Layer 7 of a small transformer language model trained on English Wikipedia (13 layers, counted from 0, width 96).
A neuron's activation on a vector x is SiLU(gate . x + bias) times (in . x + bias), where the dot is the dot product.

Input weights of the MLP neurons that the questions are about. A number n stands for (n - 128) times 0.0042.
n0 gate (bias 0.121): 137, 169, 120, 98, 103, 113, 52, 148, 163, 176, 135, 62, 113, 111, 89, 148, 147, 152, 81, 107, 195, 95, 136, 134, 111, 106, 136, 158, 92, 111, 118, 151, 113, 128, 104, 114, 78, 215, 108, 218, 120, 140, 146, 99, 167, 124, 162, 153, 169, 131, 102, 192, 100, 128, 127, 143, 53, 124, 118, 116, 149, 134, 163, 167, 134, 154, 123, 83, 173, 144, 103, 124, 113, 156, 90, 137, 175, 132, 125, 146, 107, 124, 146, 88, 131, 142, 88, 118, 125, 147, 80, 102, 106, 74, 124, 111
n5 gate (bias -0.142): 87, 97, 117, 83, 63, 122, 146, 95, 193, 127, 192, 149, 101, 117, 152, 87, 99, 81, 146, 105, 149, 56, 130, 142, 122, 112, 191, 163, 153, 160, 125, 212, 151, 218, 117, 94, 95, 144, 116, 121, 153, 131, 139, 133, 171, 142, 87, 58, 113, 99, 127, 78, 83, 42, 136, 125, 153, 93, 99, 106, 134, 145, 147, 85, 160, 157, 127, 155, 143, 114, 187, 126, 210, 106, 165, 137, 102, 83, 142, 92, 140, 87, 146, 149, 110, 120, 113, 118, 154, 184, 74, 143, 87, 100, 167, 86
n26 gate (bias 0.143): 125, 89, 122, 153, 133, 146, 109, 118, 149, 65, 142, 144, 131, 121, 99, 99, 126, 88, 137, 140, 141, 121, 88, 135, 145, 81, 165, 186, 115, 61, 99, 123, 175, 85, 135, 118, 174, 133, 125, 130, 128, 167, 142, 102, 104, 61, 128, 86, 156, 134, 105, 132, 96, 100, 132, 158, 132, 106, 115, 140, 160, 158, 137, 115, 131, 101, 111, 98, 68, 185, 117, 108, 74, 77, 172, 136, 101, 119, 143, 101, 44, 177, 133, 103, 84, 124, 124, 97, 119, 132, 122, 143, 201, 127, 173, 147
n28 gate (bias 0.059): 81, 91, 105, 164, 136, 86, 140, 126, 90, 93, 153, 183, 122, 99, 128, 139, 141, 113, 128, 151, 84, 129, 74, 70, 134, 133, 133, 134, 103, 116, 116, 155, 115, 125, 151, 115, 240, 144, 97, 156, 153, 142, 55, 167, 124, 89, 136, 122, 146, 106, 119, 176, 134, 163, 132, 154, 155, 119, 158, 145, 152, 157, 71, 141, 137, 144, 79, 143, 133, 98, 122, 100, 101, 124, 68, 145, 159, 131, 156, 100, 113, 124, 127, 153, 138, 195, 142, 125, 163, 102, 81, 141, 134, 165, 145, 122
n40 gate (bias 0.017): 161, 126, 117, 89, 118, 148, 99, 101, 135, 172, 93, 158, 146, 147, 174, 121, 108, 138, 152, 113, 193, 142, 114, 158, 114, 98, 151, 110, 109, 105, 100, 142, 143, 166, 100, 103, 92, 119, 99, 122, 113, 136, 148, 127, 117, 77, 138, 103, 139, 121, 121, 108, 150, 109, 171, 163, 136, 106, 88, 122, 162, 121, 150, 101, 145, 95, 126, 125, 181, 111, 151, 167, 127, 119, 61, 106, 122, 109, 70, 129, 152, 132, 134, 126, 158, 28, 150, 98, 127, 170, 190, 114, 115, 115, 116, 133
n68 gate (bias -0.265): 49, 61, 104, 131, 115, 137, 167, 103, 145, 167, 59, 160, 146, 159, 91, 127, 132, 65, 165, 133, 156, 129, 78, 70, 163, 128, 140, 67, 170, 127, 111, 128, 54, 119, 111, 163, 152, 141, 147, 143, 106, 87, 92, 184, 134, 176, 104, 162, 91, 98, 107, 179, 138, 69, 136, 100, 138, 122, 119, 124, 120, 144, 90, 62, 138, 132, 184, 71, 76, 81, 168, 106, 148, 138, 109, 91, 111, 112, 99, 111, 147, 110, 133, 116, 178, 127, 117, 81, 112, 122, 140, 148, 80, 118, 122, 69
n189 gate (bias -0.147): 106, 154, 131, 79, 148, 210, 117, 108, 119, 157, 95, 136, 138, 92, 129, 127, 117, 141, 49, 127, 177, 112, 171, 115, 54, 112, 108, 165, 121, 127, 123, 104, 106, 180, 79, 139, 165, 176, 112, 144, 168, 114, 108, 116, 173, 73, 142, 40, 107, 145, 155, 116, 33, 140, 149, 161, 155, 206, 87, 134, 76, 144, 142, 128, 168, 156, 156, 178, 68, 165, 106, 145, 146, 138, 97, 132, 105, 171, 85, 126, 131, 89, 129, 197, 122, 81, 141, 98, 152, 151, 94, 118, 128, 96, 197, 105
n209 gate (bias 0.022): 96, 142, 111, 139, 135, 171, 123, 136, 63, 124, 146, 108, 118, 115, 175, 144, 118, 137, 115, 105, 174, 117, 121, 104, 139, 106, 164, 112, 122, 180, 130, 143, 87, 174, 202, 196, 160, 123, 135, 182, 83, 88, 109, 139, 120, 155, 188, 179, 107, 147, 134, 137, 101, 159, 79, 111, 123, 151, 124, 98, 94, 111, 190, 127, 179, 126, 162, 119, 204, 82, 84, 81, 130, 147, 134, 106, 137, 120, 142, 103, 143, 118, 178, 109, 155, 126, 159, 161, 124, 92, 155, 169, 151, 149, 117, 113
n0 in (bias -0.095): 92, 132, 139, 185, 101, 123, 143, 160, 102, 107, 188, 107, 96, 77, 175, 139, 190, 85, 151, 136, 96, 132, 112, 121, 158, 139, 152, 132, 145, 135, 143, 102, 130, 124, 173, 140, 136, 200, 95, 176, 182, 101, 118, 129, 150, 147, 196, 159, 106, 121, 162, 94, 127, 150, 165, 81, 129, 158, 156, 78, 204, 170, 148, 181, 127, 112, 112, 183, 202, 162, 104, 144, 170, 113, 104, 113, 164, 161, 113, 44, 131, 155, 140, 179, 163, 170, 154, 114, 117, 124, 85, 122, 79, 71, 95, 79
n5 in (bias 0.102): 110, 91, 63, 96, 117, 92, 119, 124, 137, 164, 163, 90, 106, 139, 108, 110, 98, 146, 151, 97, 168, 105, 129, 138, 148, 115, 120, 203, 89, 99, 115, 139, 123, 102, 177, 77, 94, 101, 133, 141, 133, 136, 172, 129, 154, 98, 109, 106, 96, 115, 144, 112, 110, 109, 207, 136, 129, 81, 87, 102, 139, 176, 154, 177, 154, 139, 187, 97, 102, 128, 93, 72, 153, 96, 152, 114, 144, 130, 157, 120, 182, 104, 79, 54, 188, 88, 61, 149, 160, 119, 99, 133, 131, 152, 178, 85
n26 in (bias 0.078): 111, 126, 178, 147, 163, 122, 118, 129, 124, 100, 127, 154, 167, 70, 79, 196, 152, 142, 100, 78, 125, 129, 138, 135, 96, 156, 168, 156, 113, 93, 125, 97, 161, 136, 140, 74, 81, 151, 105, 120, 113, 133, 92, 46, 134, 119, 148, 89, 148, 72, 136, 103, 76, 129, 102, 94, 110, 112, 81, 112, 86, 132, 99, 106, 135, 176, 161, 157, 140, 120, 108, 94, 187, 146, 111, 108, 118, 120, 139, 111, 83, 143, 125, 116, 113, 160, 150, 121, 150, 94, 87, 112, 100, 94, 166, 81
n28 in (bias -0.332): 108, 117, 136, 124, 107, 165, 86, 114, 123, 119, 108, 149, 130, 177, 133, 127, 168, 63, 122, 138, 153, 172, 69, 77, 122, 173, 158, 163, 70, 87, 109, 117, 86, 133, 122, 108, 124, 122, 123, 135, 180, 95, 114, 107, 162, 116, 105, 100, 142, 157, 101, 205, 147, 130, 151, 93, 126, 135, 111, 101, 161, 139, 145, 162, 146, 125, 149, 171, 135, 100, 81, 103, 175, 162, 35, 108, 163, 145, 128, 111, 127, 164, 148, 129, 155, 91, 66, 112, 102, 195, 162, 132, 151, 72, 173, 104
n40 in (bias -0.087): 102, 119, 128, 142, 122, 163, 83, 100, 105, 81, 134, 122, 153, 158, 196, 181, 138, 140, 198, 160, 76, 155, 129, 163, 126, 118, 113, 139, 121, 163, 95, 158, 125, 96, 143, 154, 109, 74, 121, 149, 169, 112, 130, 99, 133, 146, 97, 61, 124, 88, 171, 144, 110, 132, 150, 105, 130, 110, 144, 100, 129, 149, 199, 108, 102, 73, 175, 115, 114, 180, 134, 153, 112, 111, 112, 118, 131, 138, 122, 146, 44, 139, 124, 83, 141, 127, 76, 135, 110, 153, 144, 135, 138, 167, 157, 157
n68 in (bias 0.046): 175, 166, 124, 142, 148, 157, 112, 95, 201, 76, 220, 157, 48, 150, 137, 40, 119, 83, 60, 186, 151, 124, 221, 117, 131, 157, 159, 125, 117, 76, 79, 129, 138, 168, 248, 129, 145, 146, 182, 81, 91, 81, 107, 149, 105, 65, 60, 146, 101, 33, 88, 128, 106, 132, 115, 168, 154, 56, 111, 182, 107, 153, 159, 148, 108, 99, 172, 93, 168, 110, 68, 107, 17, 93, 118, 154, 99, 69, 153, 149, 173, 70, 201, 107, 133, 131, 80, 93, 125, 96, 123, 63, 154, 40, 127, 74
n189 in (bias -0.046): 102, 82, 122, 144, 117, 180, 87, 113, 134, 104, 79, 89, 92, 128, 57, 84, 82, 80, 120, 147, 87, 131, 135, 147, 132, 169, 99, 135, 87, 63, 69, 130, 106, 156, 74, 128, 165, 173, 140, 123, 137, 137, 164, 140, 78, 165, 169, 141, 150, 61, 104, 161, 175, 86, 118, 77, 154, 163, 143, 139, 127, 107, 165, 90, 86, 115, 131, 105, 111, 121, 103, 205, 190, 178, 119, 96, 155, 119, 123, 145, 182, 91, 129, 147, 169, 146, 115, 99, 113, 51, 125, 149, 110, 85, 83, 165
n209 in (bias 0.076): 179, 120, 164, 166, 79, 145, 124, 161, 107, 133, 137, 120, 166, 115, 79, 185, 113, 181, 86, 142, 185, 104, 77, 124, 125, 133, 56, 156, 139, 145, 181, 94, 169, 128, 156, 108, 130, 162, 132, 159, 125, 176, 121, 118, 132, 159, 166, 123, 141, 109, 132, 153, 122, 133, 85, 157, 82, 148, 129, 136, 95, 158, 101, 95, 138, 95, 168, 146, 147, 125, 134, 86, 130, 107, 142, 82, 141, 91, 126, 90, 118, 150, 121, 119, 144, 197, 184, 164, 138, 102, 147, 110, 160, 126, 117, 124

Each question shows a token from some text and the vector x that enters the MLP there. A number n stands for (n - 128) times 0.028.

" first": 144, 96, 143, 137, 134, 121, 128, 82, 104, 172, 122, 130, 107, 105, 187, 129, 118, 184, 126, 119, 153, 146, 113, 139, 149, 132, 139, 109, 84, 126, 95, 139, 110, 111, 114, 145, 140, 120, 155, 95, 189, 124, 129, 82, 154, 156, 172, 174, 143, 120, 177, 157, 143, 159, 97, 101, 71, 117, 148, 133, 108, 137, 118, 74, 139, 100, 128, 165, 151, 124, 144, 65, 131, 97, 139, 100, 132, 95, 122, 137, 95, 147, 129, 110, 109, 84, 114, 99, 145, 135, 129, 140, 169, 111, 140, 140
The two highest activations, in order: n209, n40

")": 174, 123, 91, 98, 154, 115, 121, 87, 116, 131, 121, 175, 137, 109, 176, 99, 122, 135, 169, 91, 118, 138, 143, 215, 174, 155, 136, 128, 124, 111, 136, 129, 126, 80, 112, 126, 162, 105, 124, 97, 124, 167, 122, 126, 94, 150, 181, 80, 160, 115, 159, 77, 135, 154, 162, 139, 94, 98, 174, 137, 149, 145, 116, 115, 149, 110, 86, 133, 151, 177, 104, 110, 112, 115, 99, 145, 164, 96, 125, 111, 146, 128, 175, 148, 120, 120, 146, 96, 116, 167, 134, 151, 173, 128, 95, 127
The neuron with the highest activation: n40

" ": 136, 135, 45, 127, 118, 128, 107, 138, 118, 132, 133, 191, 167, 114, 150, 107, 140, 129, 159, 117, 125, 124, 144, 146, 141, 134, 164, 116, 155, 103, 157, 150, 75, 192, 125, 137, 167, 88, 133, 181, 104, 123, 118, 141, 134, 81, 136, 119, 90, 94, 140, 98, 112, 87, 125, 114, 109, 88, 135, 106, 146, 177, 99, 76, 140, 119, 88, 132, 138, 147, 139, 135, 144, 132, 90, 207, 118, 132, 124, 105, 97, 141, 123, 108, 158, 119, 133, 65, 117, 114, 138, 146, 163, 108, 113, 164
The two highest activations, in order: n40, n68

" delay": 137, 110, 171, 89, 108, 135, 121, 153, 85, 119, 160, 188, 162, 144, 153, 108, 130, 166, 126, 146, 152, 114, 143, 124, 152, 150, 123, 108, 120, 149, 94, 150, 119, 153, 143, 108, 140, 106, 95, 123, 131, 161, 157, 100, 115, 110, 206, 175, 107, 130, 165, 144, 115, 129, 146, 163, 90, 146, 101, 137, 108, 146, 155, 138, 123, 72, 140, 140, 140, 130, 125, 93, 148, 93, 129, 110, 150, 136, 108, 117, 126, 155, 130, 103, 118, 119, 169, 70, 133, 96, 85, 114, 157, 62, 119, 144
Which three neurons fire most, strongest first? n209, n0, n26

"*": 148, 151, 125, 148, 137, 128, 133, 157, 135, 133, 133, 163, 159, 124, 145, 84, 123, 134, 131, 88, 142, 144, 99, 246, 175, 125, 82, 113, 121, 99, 130, 113, 104, 138, 105, 106, 141, 91, 136, 108, 112, 144, 134, 148, 94, 119, 197, 112, 141, 110, 160, 108, 114, 135, 134, 122, 68, 88, 166, 149, 136, 147, 120, 108, 149, 148, 87, 144, 129, 160, 141, 160, 120, 129, 121, 143, 133, 109, 116, 125, 156, 118, 174, 118, 108, 53, 170, 89, 144, 127, 150, 103, 173, 135, 120, 133
The neuron with the highest activation: n28

"in": 88, 89, 85, 167, 100, 124, 87, 88, 80, 138, 109, 141, 126, 143, 114, 156, 89, 115, 100, 92, 61, 126, 157, 87, 136, 76, 132, 104, 151, 169, 199, 140, 96, 115, 158, 87, 151, 131, 133, 116, 127, 144, 111, 145, 119, 125, 138, 143, 158, 91, 94, 149, 164, 143, 97, 92, 82, 140, 141, 178, 121, 122, 117, 114, 114, 158, 85, 139, 131, 172, 106, 74, 109, 135, 146, 133, 134, 134, 144, 99, 91, 119, 120, 139, 131, 101, 145, 166, 143, 98, 104, 194, 136, 86, 109, 121
The neuron with the highest activation: n209

"am": 98, 147, 116, 155, 120, 87, 152, 159, 73, 109, 111, 152, 111, 113, 110, 85, 92, 115, 106, 64, 87, 154, 149, 106, 137, 85, 146, 137, 124, 123, 121, 103, 79, 131, 120, 103, 136, 119, 123, 114, 131, 151, 142, 106, 147, 131, 161, 123, 127, 144, 100, 140, 120, 118, 90, 60, 117, 82, 161, 118, 74, 95, 127, 167, 155, 92, 64, 104, 112, 171, 125, 89, 125, 125, 98, 110, 112, 120, 142, 109, 107, 112, 70, 117, 121, 129, 152, 93, 100, 146, 151, 129, 143, 103, 80, 83
The neuron with the highest activation: n26

"0": 116, 81, 151, 49, 152, 157, 83, 136, 125, 117, 129, 104, 106, 152, 191, 94, 148, 114, 146, 107, 143, 137, 139, 170, 108, 141, 69, 89, 129, 153, 80, 143, 151, 142, 121, 98, 164, 163, 128, 96, 131, 89, 134, 133, 125, 120, 165, 107, 141, 212, 125, 144, 155, 128, 95, 126, 118, 137, 107, 99, 101, 113, 171, 120, 104, 149, 98, 138, 144, 116, 98, 138, 133, 121, 131, 134, 91, 133, 132, 84, 139, 126, 129, 134, 138, 109, 93, 90, 92, 129, 102, 162, 146, 156, 115, 156
The neuron with the highest activation: n189

" |": 140, 138, 122, 115, 116, 128, 170, 102, 153, 112, 139, 158, 106, 105, 144, 119, 181, 147, 128, 135, 114, 150, 152, 127, 136, 136, 130, 142, 127, 132, 94, 176, 122, 86, 108, 126, 110, 148, 106, 128, 120, 129, 97, 142, 151, 116, 216, 155, 148, 141, 120, 63, 129, 166, 154, 151, 136, 137, 144, 120, 183, 136, 121, 119, 91, 155, 106, 113, 148, 167, 158, 86, 160, 145, 154, 156, 128, 120, 95, 147, 169, 137, 148, 110, 80, 135, 114, 127, 149, 109, 173, 186, 128, 174, 107, 158
The most active neuron and its activation: n68, at about 0.39

" assistant": 143, 118, 163, 114, 139, 85, 148, 148, 43, 123, 165, 141, 97, 121, 165, 116, 146, 158, 115, 83, 168, 133, 148, 188, 93, 106, 154, 109, 123, 64, 108, 103, 141, 113, 106, 130, 150, 115, 111, 111, 160, 138, 141, 105, 127, 150, 193, 158, 143, 107, 131, 146, 164, 120, 130, 111, 72, 69, 154, 137, 128, 139, 119, 87, 102, 97, 128, 126, 145, 167, 131, 87, 115, 100, 136, 116, 139, 104, 178, 143, 88, 129, 127, 119, 142, 109, 146, 86, 127, 104, 114, 146, 108, 109, 123, 87
The neuron with the highest activation: n26

" no": 122, 91, 119, 116, 169, 164, 135, 91, 113, 150, 122, 133, 117, 130, 212, 143, 146, 135, 83, 140, 129, 126, 125, 152, 182, 132, 93, 123, 86, 110, 122, 136, 151, 148, 114, 133, 133, 173, 160, 96, 142, 152, 144, 67, 156, 136, 144, 163, 134, 125, 173, 116, 119, 149, 131, 74, 148, 130, 129, 160, 130, 132, 143, 126, 142, 137, 158, 131, 147, 133, 125, 112, 131, 104, 134, 125, 107, 119, 158, 151, 78, 160, 137, 81, 123, 93, 122, 91, 128, 135, 138, 105, 175, 84, 181, 164
The most active neuron and its activation: n26, at about 1.1

"1": 175, 81, 135, 90, 136, 113, 130, 113, 125, 125, 127, 117, 136, 159, 181, 83, 127, 114, 123, 146, 168, 156, 172, 123, 127, 160, 120, 129, 107, 153, 67, 128, 97, 119, 125, 125, 166, 151, 111, 136, 125, 138, 144, 123, 142, 142, 170, 164, 111, 107, 99, 100, 97, 139, 155, 92, 81, 98, 192, 131, 108, 167, 129, 100, 140, 143, 125, 161, 121, 104, 132, 136, 146, 139, 125, 163, 149, 189, 118, 112, 130, 116, 128, 84, 147, 156, 100, 88, 119, 129, 166, 194, 145, 119, 134, 173
The neuron with the highest activation: n26

" Heart": 87, 141, 141, 137, 179, 102, 102, 140, 100, 142, 106, 135, 69, 117, 202, 125, 148, 192, 143, 167, 139, 166, 92, 137, 142, 150, 155, 118, 140, 102, 118, 125, 132, 100, 108, 96, 129, 108, 132, 123, 127, 141, 151, 96, 140, 135, 169, 123, 135, 106, 136, 102, 103, 106, 124, 138, 84, 75, 109, 71, 113, 164, 142, 91, 106, 116, 102, 142, 143, 152, 110, 136, 123, 112, 145, 123, 154, 140, 167, 133, 80, 158, 170, 140, 145, 148, 176, 87, 129, 136, 92, 141, 157, 101, 146, 102
The most active neuron and its activation: n26, at about 2.8

" caused": 149, 110, 117, 95, 134, 135, 118, 153, 62, 133, 151, 159, 160, 152, 166, 136, 144, 142, 126, 122, 171, 113, 115, 130, 170, 145, 106, 88, 123, 172, 68, 145, 122, 156, 119, 141, 169, 122, 123, 88, 151, 158, 143, 93, 143, 130, 197, 166, 90, 114, 121, 138, 140, 150, 180, 129, 150, 117, 124, 143, 120, 139, 126, 148, 135, 84, 152, 117, 132, 72, 119, 51, 112, 125, 151, 110, 156, 127, 81, 112, 132, 132, 148, 121, 113, 141, 173, 112, 154, 137, 126, 148, 85, 111, 157, 111
The neuron with the highest activation: n209

" and": 149, 125, 138, 167, 112, 134, 194, 95, 116, 177, 145, 113, 118, 118, 188, 127, 125, 172, 124, 137, 111, 132, 126, 170, 177, 163, 129, 117, 84, 127, 102, 153, 133, 99, 100, 118, 113, 82, 145, 119, 173, 86, 147, 95, 101, 150, 188, 135, 111, 125, 123, 119, 141, 129, 137, 171, 114, 142, 169, 145, 114, 126, 119, 169, 137, 128, 151, 137, 121, 84, 109, 66, 129, 118, 142, 140, 111, 131, 114, 110, 132, 123, 172, 116, 84, 145, 100, 94, 161, 147, 129, 145, 84, 101, 138, 165
Which three neurons fire most, strongest first? n189, n26, n28

"m": 121, 113, 99, 138, 170, 147, 119, 120, 129, 113, 110, 109, 100, 140, 175, 145, 123, 154, 106, 113, 129, 109, 157, 104, 114, 78, 129, 108, 123, 167, 132, 160, 150, 99, 104, 119, 118, 77, 104, 120, 121, 166, 92, 172, 134, 86, 111, 156, 154, 166, 143, 74, 153, 117, 140, 66, 79, 218, 115, 125, 87, 153, 154, 116, 114, 157, 155, 124, 125, 204, 107, 121, 138, 182, 135, 139, 95, 102, 95, 100, 127, 166, 108, 131, 91, 123, 137, 101, 129, 134, 112, 175, 138, 134, 131, 106
The two highest activations, in order: n68, n28

" most": 140, 139, 164, 153, 176, 119, 124, 72, 86, 155, 100, 104, 131, 128, 173, 99, 124, 168, 138, 168, 170, 138, 103, 130, 183, 152, 129, 116, 62, 146, 123, 134, 117, 127, 107, 129, 156, 143, 140, 85, 153, 121, 128, 112, 178, 158, 152, 149, 133, 82, 134, 140, 141, 151, 120, 114, 109, 159, 137, 175, 115, 127, 164, 110, 129, 98, 116, 145, 112, 143, 111, 79, 131, 85, 145, 105, 166, 105, 140, 155, 133, 104, 167, 141, 119, 93, 151, 107, 152, 128, 84, 138, 146, 76, 171, 152
The two highest activations, in order: n189, n209

" station": 173, 129, 162, 93, 135, 107, 171, 146, 74, 107, 161, 138, 113, 138, 153, 109, 145, 154, 94, 121, 131, 120, 98, 144, 121, 132, 125, 118, 128, 71, 116, 109, 123, 123, 113, 117, 139, 104, 129, 133, 184, 99, 142, 101, 121, 116, 211, 163, 159, 110, 146, 98, 139, 135, 106, 148, 93, 129, 125, 149, 140, 154, 129, 79, 131, 114, 124, 103, 123, 134, 148, 116, 140, 97, 112, 130, 132, 119, 107, 127, 65, 158, 119, 133, 87, 119, 174, 40, 109, 118, 87, 110, 160, 147, 99, 135
The most active neuron and its activation: n26, at about 1.9

"|": 176, 96, 99, 141, 154, 137, 138, 105, 118, 123, 168, 165, 142, 96, 172, 126, 142, 185, 152, 132, 132, 145, 138, 172, 164, 184, 117, 104, 120, 124, 56, 160, 75, 98, 120, 107, 97, 129, 117, 115, 149, 97, 130, 105, 119, 155, 194, 80, 110, 93, 158, 112, 137, 102, 132, 131, 102, 85, 132, 124, 162, 163, 129, 125, 131, 90, 132, 109, 143, 73, 123, 129, 113, 118, 99, 116, 142, 135, 70, 148, 117, 141, 136, 120, 153, 135, 133, 115, 127, 132, 162, 161, 120, 111, 150, 169
The most active neuron and its activation: n40, at about 5.5

" exist": 172, 132, 143, 136, 120, 133, 120, 97, 68, 75, 153, 180, 168, 155, 173, 95, 149, 136, 146, 108, 164, 110, 158, 149, 159, 160, 114, 94, 101, 142, 131, 133, 104, 141, 147, 108, 124, 123, 131, 113, 140, 181, 153, 68, 109, 130, 180, 148, 140, 115, 166, 135, 161, 150, 64, 135, 126, 139, 136, 166, 133, 156, 129, 120, 138, 98, 136, 139, 132, 132, 129, 96, 153, 106, 138, 125, 139, 109, 41, 126, 114, 113, 118, 107, 107, 102, 176, 77, 132, 153, 97, 124, 127, 121, 115, 155
Which three neurons fire most, strongest first? n209, n40, n5

"on": 98, 121, 119, 183, 125, 123, 124, 116, 156, 149, 113, 122, 109, 124, 215, 153, 135, 172, 140, 117, 111, 132, 133, 105, 117, 88, 145, 130, 156, 87, 87, 142, 137, 125, 141, 108, 94, 159, 113, 94, 100, 152, 132, 125, 146, 103, 155, 156, 130, 173, 105, 80, 164, 125, 100, 172, 164, 136, 67, 126, 142, 115, 147, 65, 126, 122, 119, 118, 89, 162, 118, 138, 121, 122, 124, 154, 123, 165, 156, 96, 109, 102, 115, 124, 92, 177, 123, 119, 125, 106, 81, 93, 101, 137, 127, 128
The neuron with the highest activation: n26

"EC": 105, 126, 180, 61, 126, 58, 120, 153, 116, 113, 129, 144, 61, 168, 160, 131, 171, 157, 160, 119, 168, 157, 132, 103, 109, 99, 143, 106, 119, 163, 116, 93, 145, 130, 114, 106, 115, 144, 140, 156, 98, 123, 111, 163, 155, 120, 172, 103, 157, 114, 115, 109, 91, 118, 167, 120, 115, 108, 120, 146, 101, 125, 175, 150, 153, 104, 110, 141, 133, 156, 100, 124, 121, 105, 111, 141, 131, 156, 136, 151, 132, 115, 130, 128, 107, 153, 110, 131, 172, 79, 183, 122, 145, 179, 77, 139
The neuron with the highest activation: n189

" O": 118, 145, 102, 115, 136, 116, 140, 164, 137, 151, 135, 106, 40, 154, 214, 109, 124, 106, 104, 164, 135, 139, 96, 138, 139, 133, 116, 139, 114, 149, 99, 128, 127, 113, 119, 157, 114, 129, 123, 154, 142, 121, 100, 71, 154, 113, 143, 112, 113, 121, 143, 84, 109, 138, 130, 79, 126, 95, 142, 143, 140, 134, 125, 129, 172, 132, 173, 91, 133, 119, 121, 139, 144, 172, 152, 179, 122, 135, 90, 130, 100, 146, 173, 110, 142, 155, 152, 88, 125, 105, 98, 136, 168, 110, 110, 159
The neuron with the highest activation: n0

"+": 128, 143, 101, 110, 109, 99, 137, 116, 126, 113, 130, 154, 87, 158, 182, 140, 168, 138, 156, 121, 174, 123, 123, 144, 143, 141, 87, 124, 129, 153, 102, 132, 121, 74, 97, 110, 175, 129, 126, 148, 83, 146, 100, 138, 126, 94, 180, 169, 99, 143, 122, 70, 109, 152, 155, 154, 107, 131, 126, 106, 130, 110, 166, 67, 145, 151, 91, 134, 120, 154, 123, 150, 150, 126, 128, 166, 169, 149, 100, 154, 156, 136, 122, 113, 101, 131, 105, 105, 153, 113, 183, 140, 171, 189, 106, 165
The most active neuron and its activation: n68, at about 0.58

" Blake": 87, 98, 106, 112, 123, 114, 92, 137, 138, 108, 110, 95, 70, 122, 142, 147, 120, 136, 167, 151, 108, 87, 137, 138, 164, 98, 158, 125, 161, 125, 152, 148, 162, 104, 99, 85, 103, 119, 121, 118, 83, 172, 100, 112, 160, 83, 161, 172, 140, 130, 131, 50, 152, 73, 128, 155, 142, 123, 122, 117, 133, 150, 117, 45, 120, 134, 101, 145, 171, 136, 140, 126, 152, 113, 130, 141, 178, 133, 143, 71, 109, 152, 174, 100, 105, 142, 120, 103, 128, 106, 110, 127, 129, 115, 124, 139
The most active neuron and its activation: n26, at about 1.5

"om": 96, 120, 127, 189, 117, 109, 122, 138, 57, 173, 149, 158, 71, 134, 135, 154, 145, 171, 114, 113, 89, 176, 154, 77, 110, 147, 142, 129, 139, 136, 137, 164, 100, 158, 152, 111, 124, 94, 123, 144, 111, 191, 97, 150, 111, 119, 114, 181, 129, 134, 116, 97, 111, 126, 143, 180, 93, 144, 115, 114, 93, 95, 110, 133, 112, 154, 166, 142, 158, 159, 150, 102, 111, 155, 150, 121, 83, 90, 132, 141, 61, 137, 91, 107, 174, 143, 103, 124, 83, 135, 132, 134, 134, 117, 97, 133
The two highest activations, in order: n209, n189

" railway": 159, 151, 146, 101, 168, 91, 145, 127, 88, 89, 147, 125, 133, 137, 190, 128, 126, 163, 150, 101, 146, 103, 160, 143, 102, 106, 123, 129, 146, 111, 109, 114, 124, 141, 101, 87, 146, 142, 112, 115, 123, 134, 120, 124, 123, 97, 188, 166, 132, 139, 109, 119, 118, 142, 152, 121, 134, 125, 155, 169, 136, 140, 148, 115, 100, 113, 93, 97, 150, 181, 164, 146, 139, 98, 130, 142, 152, 99, 84, 145, 74, 110, 110, 103, 87, 118, 181, 89, 93, 169, 126, 122, 153, 172, 50, 102
The neuron with the highest activation: n5

".": 84, 121, 91, 64, 116, 136, 135, 135, 136, 100, 109, 114, 119, 153, 198, 134, 141, 133, 102, 119, 118, 111, 128, 156, 87, 105, 93, 146, 136, 147, 101, 145, 111, 109, 129, 126, 142, 172, 103, 130, 130, 141, 68, 162, 121, 91, 172, 114, 104, 172, 120, 146, 128, 135, 108, 126, 89, 165, 167, 130, 129, 126, 204, 134, 120, 93, 116, 148, 99, 149, 125, 138, 148, 150, 159, 152, 78, 98, 116, 131, 103, 114, 101, 147, 87, 103, 130, 174, 132, 133, 164, 124, 92, 168, 107, 152
The neuron with the highest activation: n68

"ough": 95, 71, 106, 157, 133, 121, 117, 117, 101, 150, 113, 100, 138, 173, 178, 107, 120, 152, 185, 109, 114, 122, 122, 103, 105, 114, 141, 104, 150, 136, 136, 105, 112, 170, 168, 108, 137, 124, 123, 132, 66, 195, 104, 182, 132, 87, 179, 132, 141, 73, 87, 133, 122, 95, 116, 116, 110, 133, 134, 161, 104, 155, 132, 188, 144, 94, 113, 140, 162, 79, 134, 144, 105, 112, 128, 101, 150, 145, 143, 133, 91, 124, 154, 145, 129, 102, 162, 103, 123, 116, 138, 102, 125, 143, 107, 123
The neuron with the highest activation: n209

"6": 116, 71, 153, 53, 104, 135, 115, 108, 145, 94, 105, 136, 128, 124, 115, 92, 113, 105, 159, 162, 104, 129, 171, 148, 141, 108, 125, 131, 102, 139, 137, 139, 98, 140, 132, 164, 127, 107, 148, 151, 106, 172, 122, 200, 141, 79, 151, 150, 148, 94, 112, 62, 117, 116, 157, 133, 111, 115, 165, 128, 92, 142, 100, 83, 146, 171, 94, 136, 156, 126, 123, 108, 140, 162, 118, 109, 174, 153, 132, 92, 107, 121, 159, 147, 171, 106, 111, 96, 94, 117, 171, 108, 180, 127, 99, 155
The neuron with the highest activation: n68

" Nick": 103, 150, 173, 96, 111, 110, 143, 179, 75, 137, 115, 155, 57, 136, 149, 123, 130, 117, 116, 150, 140, 134, 134, 160, 151, 129, 159, 93, 94, 72, 98, 145, 155, 108, 133, 113, 92, 136, 111, 125, 149, 141, 139, 77, 99, 103, 173, 173, 101, 120, 140, 84, 135, 111, 132, 148, 127, 126, 119, 103, 122, 144, 133, 116, 120, 83, 119, 102, 145, 155, 137, 134, 168, 66, 133, 102, 101, 166, 86, 143, 82, 160, 150, 103, 114, 156, 128, 70, 127, 84, 120, 120, 127, 110, 128, 156
The neuron with the highest activation: n26

" wrote": 138, 118, 133, 124, 116, 121, 149, 124, 108, 128, 159, 154, 150, 169, 154, 112, 146, 139, 136, 93, 150, 95, 153, 190, 172, 190, 131, 85, 81, 140, 95, 124, 117, 109, 166, 137, 151, 119, 142, 103, 145, 162, 120, 73, 135, 140, 200, 164, 140, 95, 133, 113, 172, 175, 165, 125, 100, 125, 132, 171, 102, 144, 112, 115, 120, 98, 101, 135, 138, 120, 108, 88, 139, 113, 160, 125, 133, 149, 141, 110, 96, 106, 152, 102, 135, 101, 171, 107, 118, 142, 125, 130, 125, 119, 184, 136
The neuron with the highest activation: n209